Layer 4 of a small transformer language model trained on English Wikipedia (11 layers, counted from 0, width 128).
A neuron's activation on a vector x is squared ReLU(weights . x), where the dot is the dot product.
The model reads these tokens: " The" " " "ro" "ad" " name" " change" "s" " to" " Nor" "ton" " H" "ill" " Ro" "ad"

The vector x that enters this layer's MLP at each token. A number n stands for n times 0.053.
0 " The": -5 -4 -13 -4 31 -12 -41 20 16 27 9 -21 -15 18 6 -18 33 -66 -9 -3 -21 -20 -95 3 13 5 9 24 -7 30 -2 19 10 17 2 15 8 -41 -3 44 -16 -6 -6 -12 -36 -14 -30 -1 10 -47 -1 22 15 7 38 41 14 -1 36 -7 -18 14 38 10 -8 37 -21 38 5 -31 -22 11 10 -28 4 -6 2 -19 -58 55 36 -52 -15 3 -3 -20 -31 6 7 -6 -13 8 0 16 -64 -14 50 -20 0 -12 -51 -22 14 5 12 6 22 -4 14 8 -8 0 47 -2 -13 -18 11 19 10 26 5 -8 -28 11 18 45 4 14
1 " ": -9 -8 14 18 -4 4 -8 6 5 19 11 6 -35 9 22 -21 11 -34 6 23 3 -1 -54 -10 -11 -1 -15 1 26 35 -9 -43 12 1 -8 34 17 17 7 44 -36 7 -10 8 28 -10 -4 14 26 -13 -13 73 21 21 6 9 11 -16 -1 0 -41 -2 1 14 2 -4 -13 2 0 -21 -23 -6 -26 -68 -5 7 -19 7 -63 10 60 -46 14 11 8 -15 66 -37 3 -7 -8 -7 -13 17 -71 6 17 15 33 -17 37 -77 6 -24 39 -38 5 -25 11 -26 20 12 47 -33 -9 -5 14 0 -5 -2 16 15 -16 -10 5 -3 9 11
2 "ro": 19 -30 4 1 -70 -2 42 26 -5 44 -39 -33 -31 9 -1 -18 29 -14 -16 -54 -3 29 -13 1 -6 20 2 -6 4 14 -20 -18 -28 -4 -16 3 9 -37 23 -27 -19 -1 20 -23 32 -1 9 16 21 2 18 9 49 45 20 18 6 21 -12 -21 -24 30 -39 2 7 -5 -19 -4 7 -32 25 -19 -33 3 0 -13 -4 14 -57 -20 8 -10 -20 -14 21 -27 7 31 5 40 -44 3 -10 -3 -12 -27 51 67 43 12 50 -41 1 -31 2 11 23 1 -39 21 -10 -18 7 0 56 6 38 -3 -6 -5 -6 8 -49 33 -41 56 2 13
3 "ad": -38 0 -1 -5 17 -47 27 17 2 10 -9 7 -73 -29 -17 27 9 -14 -9 9 -18 -15 -8 -6 18 -2 20 9 -19 44 14 19 -14 -7 -23 23 36 5 -15 -13 -28 -11 33 -5 22 9 45 -2 -16 53 -29 -17 59 7 -22 19 61 -26 -7 -37 -37 -27 5 26 10 -5 -13 -15 14 -33 -30 -9 -6 0 -8 5 20 44 -71 -9 54 -4 -3 -29 2 -38 -25 -21 -5 31 -5 -5 33 7 -66 -26 37 4 33 -15 6 -18 -31 0 -31 -10 22 9 12 72 25 -15 11 -28 -23 0 70 33 -4 4 -5 23 40 -42 10 4 16 -15
4 " name": -20 -15 -26 21 -16 37 10 32 9 1 12 55 -31 -3 49 -18 20 -33 14 -26 -12 -32 9 -23 11 11 57 -11 -22 7 8 19 -11 1 -19 -53 36 3 -8 10 -11 9 -31 33 -34 7 23 2 39 1 20 17 3 -36 26 -4 42 28 15 20 -32 -48 -3 19 20 -16 28 -14 -8 29 15 -3 -17 -18 -19 4 -10 11 -28 16 38 -2 -24 -9 15 17 -13 -49 -18 -41 -47 27 -9 -29 -51 11 12 -1 62 22 -12 11 20 -29 -16 -13 -14 10 -3 5 18 -19 -4 -3 -21 -38 40 26 18 2 13 47 -29 -25 -51 26 3 -32
5 " change": 7 32 -1 37 -17 -31 -48 22 6 -6 -28 36 -79 -32 18 1 15 -39 -14 -12 16 3 3 11 -4 -35 41 24 -38 21 -10 10 17 -39 16 3 13 -1 -2 1 -37 11 18 9 22 -6 -4 -57 -18 22 6 23 43 -29 -10 -4 3 16 3 41 -34 -3 49 15 -15 -6 -12 -15 0 -35 -12 3 -15 13 -22 6 12 25 5 78 54 24 -50 10 7 11 -11 12 11 -16 -28 31 -15 1 -35 -10 57 8 19 10 -30 -33 -22 32 7 -22 5 -28 33 24 9 -11 18 -16 -11 -18 43 7 -10 -5 -1 47 -22 -10 -32 -16 -29 -21
6 "s": -4 -20 -10 10 -16 -17 -2 29 11 24 -9 -11 -30 -17 19 -10 30 -69 -9 -32 23 -2 9 20 -18 -13 9 31 -22 29 8 37 1 3 -48 13 -1 18 4 30 -8 -12 -18 13 39 25 26 20 1 12 -31 -16 21 31 11 -41 10 -16 54 33 -19 -1 37 33 -4 20 68 -27 7 41 -37 1 10 -14 -17 36 -2 61 -50 45 62 -3 -23 -21 -10 -27 -10 -47 1 -33 -22 17 11 -32 -43 29 49 7 31 -33 -32 -28 0 22 -8 -12 11 -34 27 -5 -12 -14 -5 -11 -28 -1 15 -17 7 12 -29 3 -30 14 5 -42 -24 -18
7 " to": -14 -3 -12 4 -9 -12 21 -5 19 1 17 -8 -55 -10 -31 8 27 -87 -34 16 -28 -15 -48 26 -6 12 -3 -4 16 27 -32 -16 20 15 -19 7 -5 -34 -9 -29 8 -8 -29 -18 23 27 17 -27 -17 22 -1 27 7 61 -13 6 16 18 -2 11 -43 -9 31 39 -7 19 -20 -8 25 6 32 43 26 2 6 30 43 21 -81 35 15 -8 1 -25 1 -6 10 -29 9 -1 -35 37 -62 3 -15 -18 13 -13 8 14 16 14 8 27 -15 14 -41 -45 21 -16 -35 4 47 -5 8 22 -12 15 8 1 9 -16 -5 52 7 -19 -6 3
8 " Nor": -16 -16 -9 40 18 1 24 48 -17 49 -18 -37 -33 8 10 6 10 -53 -10 19 17 -29 -10 -16 8 -19 28 44 33 -4 1 -6 -29 -10 39 12 18 -26 -45 12 -42 -35 4 -48 24 -13 13 18 30 10 28 -18 -19 -24 2 30 -30 14 -2 31 -16 -22 40 42 -33 25 -36 -26 8 14 -50 -39 -21 9 0 23 -9 -49 -38 11 2 31 -6 -26 44 -30 7 -5 2 11 -30 26 47 2 -26 9 3 -15 27 10 16 34 -24 -3 -12 18 1 17 -15 12 -13 18 -2 -14 -45 1 61 0 0 -23 -1 9 -15 4 15 2 39 48
9 "ton": -21 -20 37 15 -11 -44 -14 -16 6 45 44 -15 -55 20 -31 -9 -5 -23 -9 -7 -17 19 8 -32 11 3 30 -5 20 49 -9 -32 -42 -9 -17 -11 3 -10 -26 53 -30 5 41 4 19 -6 9 38 -14 -31 -43 -17 1 -24 -29 2 -46 50 36 34 -45 -26 44 10 8 26 4 -9 -1 14 15 7 -10 -4 3 38 -21 17 -3 36 -19 -62 -9 -48 32 -16 10 16 -5 -26 -4 22 16 -19 20 13 51 -11 -17 42 45 -1 30 -20 8 -19 -5 24 -8 -32 -13 20 -1 -10 -58 -10 75 -25 6 26 2 25 -27 16 -12 -10 12 -38
10 " H": -16 8 24 23 37 6 42 37 -7 15 35 -21 -71 -1 47 60 -27 -27 -11 30 23 -21 5 -8 -1 -6 33 22 -6 33 -29 14 10 29 24 24 1 -43 -17 32 -19 2 41 24 -3 2 13 -22 18 -29 -33 -40 9 9 -51 16 8 9 14 -30 -35 45 16 1 3 -6 35 -24 -24 -11 10 -28 9 -42 20 5 -4 -43 -12 32 74 -36 -14 2 5 -29 12 32 -4 -11 -37 9 -33 9 -42 28 -16 15 21 -3 18 -25 15 0 10 -12 -61 -19 -9 -14 -12 4 38 -32 -28 11 25 -23 -19 4 2 -21 -1 39 -4 9 -25 -14
11 "ill": -30 -20 3 1 -26 -7 -7 5 11 13 -47 -25 -57 -67 7 46 5 -45 -11 29 18 -20 15 28 0 -34 28 -15 38 -13 1 -34 4 4 14 6 34 -14 -15 59 -23 1 -17 5 5 8 58 25 -8 -47 -42 -31 40 -24 3 10 -38 21 10 16 -17 -10 37 15 -13 -7 69 -19 0 -7 -37 0 -21 -32 -9 5 -22 22 -53 11 -1 -56 26 -20 9 -4 15 27 11 -5 14 -3 33 15 15 -5 17 -13 5 14 8 34 -23 -55 -17 39 -13 25 -21 5 15 10 44 -9 -22 9 18 7 -3 14 -6 -9 14 44 -28 13 41 -34
12 " Ro": -17 -31 -58 38 -24 18 6 2 -41 69 2 -10 -16 27 3 23 -5 -33 -12 -26 12 1 -22 8 -13 26 33 -13 4 80 -10 -37 -7 3 -4 -16 9 -62 34 53 -10 -20 15 8 37 -13 58 27 4 -11 -5 -6 10 13 7 12 -35 36 50 -24 -26 1 -22 -19 -5 12 -9 21 -3 -36 4 -26 13 -2 -8 -7 -27 -17 -32 6 18 -14 -5 -59 36 2 20 -3 8 38 -26 4 24 46 -5 -17 36 34 13 30 42 -7 16 -15 -9 4 -1 9 -13 -19 -25 6 -7 -37 -24 -11 28 -9 -31 2 28 -16 -41 6 -31 48 17 14
13 "ad": -12 0 15 -20 9 -63 10 5 3 20 12 4 -84 -23 -28 48 11 -37 -8 24 -18 -5 5 -14 26 -12 10 -8 -11 26 18 -9 -33 -9 31 8 48 -19 -25 -4 -18 -17 39 -4 13 7 34 -1 0 28 -30 -35 45 -16 -18 14 60 -33 4 -4 -38 -38 3 20 -7 -17 0 -26 9 -53 -38 -8 -12 -15 17 15 7 21 -64 5 42 4 21 -42 25 -35 -21 -10 -15 26 -2 -11 39 36 -63 -11 34 4 25 -6 19 -3 -4 -20 -15 11 3 20 -5 44 27 -3 25 -19 -42 -11 57 43 -7 12 14 12 35 -44 1 22 37 -13

Each question shows the input weights of one neuron of the MLP. A number n stands for n times 0.0042.

n162: 45 1 -11 34 9 -3 -3 -7 31 6 16 47 45 44 -12 24 -4 31 4 -23 -14 -14 6 -25 10 -9 4 23 10 -25 7 -11 -8 2 29 20 -32 -6 -29 -10 34 -2 13 -12 -12 1 15 -16 15 -39 6 -10 23 -23 -7 16 31 17 -15 -38 -1 -16 -22 30 -9 -13 16 -41 -7 19 13 -19 9 -18 38 5 -38 -5 20 18 -40 11 -16 3 21 11 29 -7 -11 -30 15 14 -28 -1 13 4 16 -25 -6 6 -6 16 -9 -6 -29 -8 -26 15 10 -22 -9 -27 -3 2 1 -30 1 -14 -30 18 34 6 -15 -38 -32 25 -23 8
On which token does it fire most, and how strongly? 4 " name", at about 3.2

n234: 1 -14 -3 3 -10 -6 16 47 24 9 13 15 35 9 -5 -41 -19 -4 4 12 -4 1 -14 16 -12 -16 0 -11 -16 -6 2 25 33 -22 10 29 -13 20 -20 -22 -27 26 3 -10 -9 -1 -94 8 -6 6 47 23 -19 24 -5 33 -4 -26 -52 -21 4 12 34 -10 4 0 4 27 -34 2 4 19 -22 4 -20 42 31 15 19 2 2 4 -15 13 -15 6 -8 55 -21 -23 20 -5 13 16 26 25 -30 -6 -47 23 -15 -40 4 70 -6 -8 -12 8 32 -7 -12 -5 -12 14 4 15 -23 9 12 33 -20 -28 -3 5 9 -15 -12 9
On which token does it fire most? 0 " The"

n171: 1 -9 -18 -19 32 -7 5 -12 -26 -2 7 24 -8 -17 6 1 15 3 1 -21 -13 38 68 9 13 0 0 -10 6 13 21 -1 -18 -17 -5 -3 -23 37 0 8 -23 12 -16 7 -23 23 11 37 -26 -2 21 1 -10 9 3 -11 8 -1 -21 -17 -9 -6 -6 10 15 -28 29 1 21 -6 -47 16 14 34 -36 10 9 11 19 -1 -17 -27 -17 -36 -25 11 -24 23 24 -29 -11 23 35 2 10 11 3 -14 -21 -25 -25 19 -16 1 2 -24 -14 3 -14 -22 9 4 -5 18 -26 23 -3 -26 27 10 12 -8 3 -36 -16 -37 4 -3
Its two highest activations, in order, are on tokens 6 "s", 9 "ton"

n41: 2 23 -10 -6 -5 9 28 -16 35 11 -4 -46 -2 11 -36 14 -18 -4 -2 -23 17 27 10 -15 -18 5 -12 -33 27 -2 -39 -10 25 -27 17 2 -20 -39 33 -8 -27 -8 -40 4 -6 14 9 1 -1 -15 42 -12 -13 -12 -8 -15 35 -8 6 -23 -16 7 -3 12 6 35 13 1 2 5 16 3 -6 -5 4 48 31 -6 10 -19 -45 -18 28 -32 -52 47 -1 17 1 12 27 14 16 19 -17 7 -23 -53 -35 -1 -14 21 -19 -7 -10 -5 -20 -22 4 -35 19 25 -2 -7 8 -1 31 -25 24 23 -26 -8 2 7 -1 21 -7 -3
On which three tokens does it fire most, strongest first? 7 " to", 11 "ill", 9 "ton"

n24: -18 -1 15 -7 23 -2 -13 -14 -5 8 13 -27 -24 31 2 5 -16 -4 8 28 -6 3 -20 11 14 26 10 -46 -14 25 13 -1 29 -13 38 16 -15 51 -13 -5 -21 -24 -25 -19 14 -29 -18 -28 36 8 12 -2 -11 -35 16 16 17 -7 3 -15 -21 -4 1 1 0 -3 -14 -9 -18 -17 4 15 15 39 17 16 24 2 19 26 -22 -5 -4 -37 6 20 -21 -45 44 36 16 45 -35 6 -7 -23 -34 -26 -49 -21 -22 8 -5 3 3 19 10 24 -7 4 32 29 -1 4 -16 -2 -31 -19 25 -4 0 1 -1 5 12 15 -33 19
On which token does it fire most, and how strongly? 0 " The", at about 1.8

n88: 3 -1 28 -28 25 9 -41 -12 -7 7 20 -20 2 12 23 20 -44 13 -13 21 25 -2 3 -16 1 -9 6 -17 -22 -14 -16 -32 -11 9 45 28 -10 -6 -11 18 -13 26 11 -19 18 6 -10 12 12 25 -8 14 -7 30 -6 12 -13 7 25 3 -12 38 -16 -9 -20 16 -33 -22 -18 -26 -7 0 38 -22 43 -2 7 -4 20 -31 -9 1 37 10 -9 11 10 -10 -18 -5 1 -12 -30 19 16 -11 -4 44 13 6 17 -23 25 -1 12 15 -35 -21 -15 5 -20 31 -5 1 -17 11 -21 -14 28 -8 -9 -9 -30 -2 -17 30 5 19
On which token does it fire most? 10 " H"

n136: 5 10 -25 21 6 25 -24 -8 14 -13 3 -30 -1 2 -2 4 17 -5 19 27 9 21 42 -27 -6 -12 5 -38 26 4 -5 -7 20 33 24 9 -29 44 0 -6 -6 9 -31 47 -23 17 0 -11 4 24 9 -1 29 7 8 -32 18 -9 9 -1 20 16 29 -1 -31 32 7 -4 -19 -7 -4 1 46 11 -22 27 14 6 19 4 -2 4 25 -32 6 47 -24 30 4 9 -22 8 29 35 1 19 -12 -6 -10 -10 -45 -23 7 -12 -3 5 1 -18 -8 -49 19 -2 -13 -17 -31 -17 -1 -33 11 9 -11 19 14 -2 6 -8 -1 -18
On which token does it fire most? 6 "s"

n106: 33 37 -33 4 -19 12 -8 -2 -14 -7 5 16 -9 -2 2 -14 44 7 10 11 -21 -1 -2 -11 -32 -7 -43 -6 18 -2 -7 -24 16 0 3 4 9 -1 7 -16 54 -20 -26 1 -18 15 30 -12 23 -12 40 -3 3 11 -2 4 -4 -9 -21 3 13 5 -17 -17 -10 -22 -14 -34 30 -4 -19 -9 17 -14 -9 16 24 -22 28 -17 13 27 4 -16 -45 50 3 -36 20 -19 -18 -9 -27 48 14 -44 -30 -5 25 32 3 42 26 43 -16 -14 5 -20 -45 -18 12 5 -23 -21 -8 4 -32 -21 20 -2 21 6 -10 9 -2 33 12 9
On which token does it fire most, and how strongly? 7 " to", at about 1.9

n182: -34 -4 -27 -5 -46 17 3 14 32 9 -5 -2 -1 -21 -47 -3 36 -7 -28 44 21 -10 19 9 -10 17 21 -6 18 -27 -3 -1 39 -7 -9 22 -27 -28 13 7 10 -17 -34 -31 -47 19 -29 -26 -7 5 54 9 27 1 9 30 0 -21 -21 -11 30 37 -2 20 -12 15 -3 -36 4 -23 -8 8 21 9 -8 5 27 21 19 20 1 42 -1 13 -3 28 -10 8 6 -20 32 16 25 42 -8 -31 -19 -36 20 10 -39 2 -1 0 -12 -21 33 -4 -6 3 8 4 -2 36 -22 17 -5 -25 38 -11 -10 -2 -28 31 -3 19 -32 -10
On which token does it fire most, and how strongly? 7 " to", at about 2.6

n6: -31 38 -10 -8 6 -39 4 10 -8 10 6 -2 44 8 17 -29 5 5 -10 -39 -19 -18 0 -17 20 56 21 15 -6 -6 21 10 -11 2 -53 14 -6 -13 41 -26 6 -2 15 25 29 -8 12 11 -42 11 9 7 -26 -1 30 8 20 9 22 -5 -6 28 47 10 -6 5 -17 8 0 -6 17 -10 1 -3 -22 -33 10 -28 -6 14 6 9 8 -29 -30 -9 -5 -29 -27 -18 1 -4 -4 1 2 -17 9 10 5 -42 -1 -31 23 38 -24 -13 53 7 8 8 9 -10 -15 -8 31 21 -8 -25 -9 0 -11 6 -8 -5 16 -23 -41 16
On which token does it fire most? 6 "s"

n252: -6 -17 -14 -22 0 -8 -8 -23 21 4 1 -45 50 48 -11 -15 -6 26 35 24 -36 14 23 -30 -47 -1 -47 23 -22 -14 3 -5 20 12 -8 -7 -43 -25 -13 -20 34 -15 -11 -19 7 -21 -21 3 -4 -16 37 -2 11 13 -1 34 14 7 -22 -6 23 -8 19 -11 -1 -1 -64 1 -5 15 -8 -16 30 19 1 -11 1 13 12 21 -63 2 53 33 -9 -13 37 -36 7 27 8 8 -13 55 15 -13 10 0 14 12 -14 -1 -12 15 -13 24 10 14 56 -53 -31 -17 3 -1 -6 17 6 23 -3 5 1 14 38 27 -24 17 -13 -45
On which token does it fire most, and how strongly? 7 " to", at about 0.21

n174: 8 25 -21 -15 55 12 11 -39 26 3 5 21 36 27 -37 35 -1 20 8 31 -16 -8 22 20 22 1 -11 8 -3 -33 -18 -1 -10 -14 -23 6 -18 -9 6 -63 -13 16 -2 -21 23 11 -17 6 -5 0 4 -31 -36 -18 -9 30 -14 23 -22 3 18 4 -11 14 -9 -23 -10 -8 12 16 -16 25 -22 -3 -15 15 -1 4 -36 -2 -5 -9 7 8 1 31 -16 -13 -5 -22 -21 37 -13 62 17 -27 -10 -5 25 -9 -59 -19 9 17 9 -13 1 19 -16 -41 -22 -32 27 29 -3 -44 12 30 27 10 40 -42 -38 7 6 1 -6 -21
On which token does it fire most, and how strongly? 7 " to", at about 1.8

n42: -37 1 22 -5 1 20 -37 8 23 -27 15 -19 -18 10 3 -45 -1 15 7 24 12 26 -4 9 9 -22 17 17 -29 -23 -1 -14 1 -37 -9 -10 3 5 17 2 52 -18 33 7 -51 -14 -60 -25 37 -23 42 17 4 37 35 -31 9 -23 -26 -32 41 17 -1 -12 -20 32 -27 9 -4 -26 29 -6 8 17 40 4 10 22 -7 -14 26 26 39 13 12 6 14 24 6 25 -9 46 -1 4 15 -9 -19 -16 -32 20 35 -16 -50 5 9 -5 5 -2 -13 8 -31 2 0 47 8 0 20 -5 4 -15 -3 -43 -7 11 25 -10 -8 -13
On which token does it fire most? 2 "ro"

n254: -12 -45 -39 10 -19 -3 -11 12 -2 -16 -39 14 2 24 -30 0 3 24 36 50 12 24 5 26 -4 8 -6 -4 22 -1 -16 6 33 -4 -11 19 35 7 -6 -30 12 21 -15 -17 7 25 -53 14 17 -5 17 25 -5 20 -11 -22 -11 -35 11 -28 51 9 9 -21 25 18 -27 9 1 -45 30 26 -13 -12 49 17 14 4 12 -41 14 9 14 -44 23 34 17 6 -47 -44 3 -1 -4 28 25 1 -27 38 -21 -12 31 3 28 -23 17 17 30 -22 30 7 -27 35 1 -9 1 -1 5 -6 -4 12 -6 -4 -36 -11 22 13 2 22
Its two highest activations, in order, are on tokens 1 " ", 2 "ro"

n220: 10 2 -4 -45 22 -31 -33 22 -60 19 2 -25 -13 -18 -10 -22 17 20 -4 14 -40 6 -17 -28 -14 19 -2 19 -1 -1 2 0 -1 14 -19 -1 23 6 13 -38 -3 5 39 6 -39 -28 2 21 -29 15 -26 9 -29 27 -26 29 -7 -20 8 4 16 -18 34 7 -10 26 13 20 -23 -23 7 27 8 24 47 -6 13 10 -9 9 -15 -1 -22 37 8 36 11 -5 -6 -8 -5 17 -60 -15 17 -28 -12 -22 10 -25 35 17 7 7 12 -29 15 37 10 -11 -28 -8 -3 13 -3 -12 -3 1 5 2 -1 37 13 -9 2 -14 -32 -28
On which token does it fire most, and how strongly? 9 "ton", at about 2.2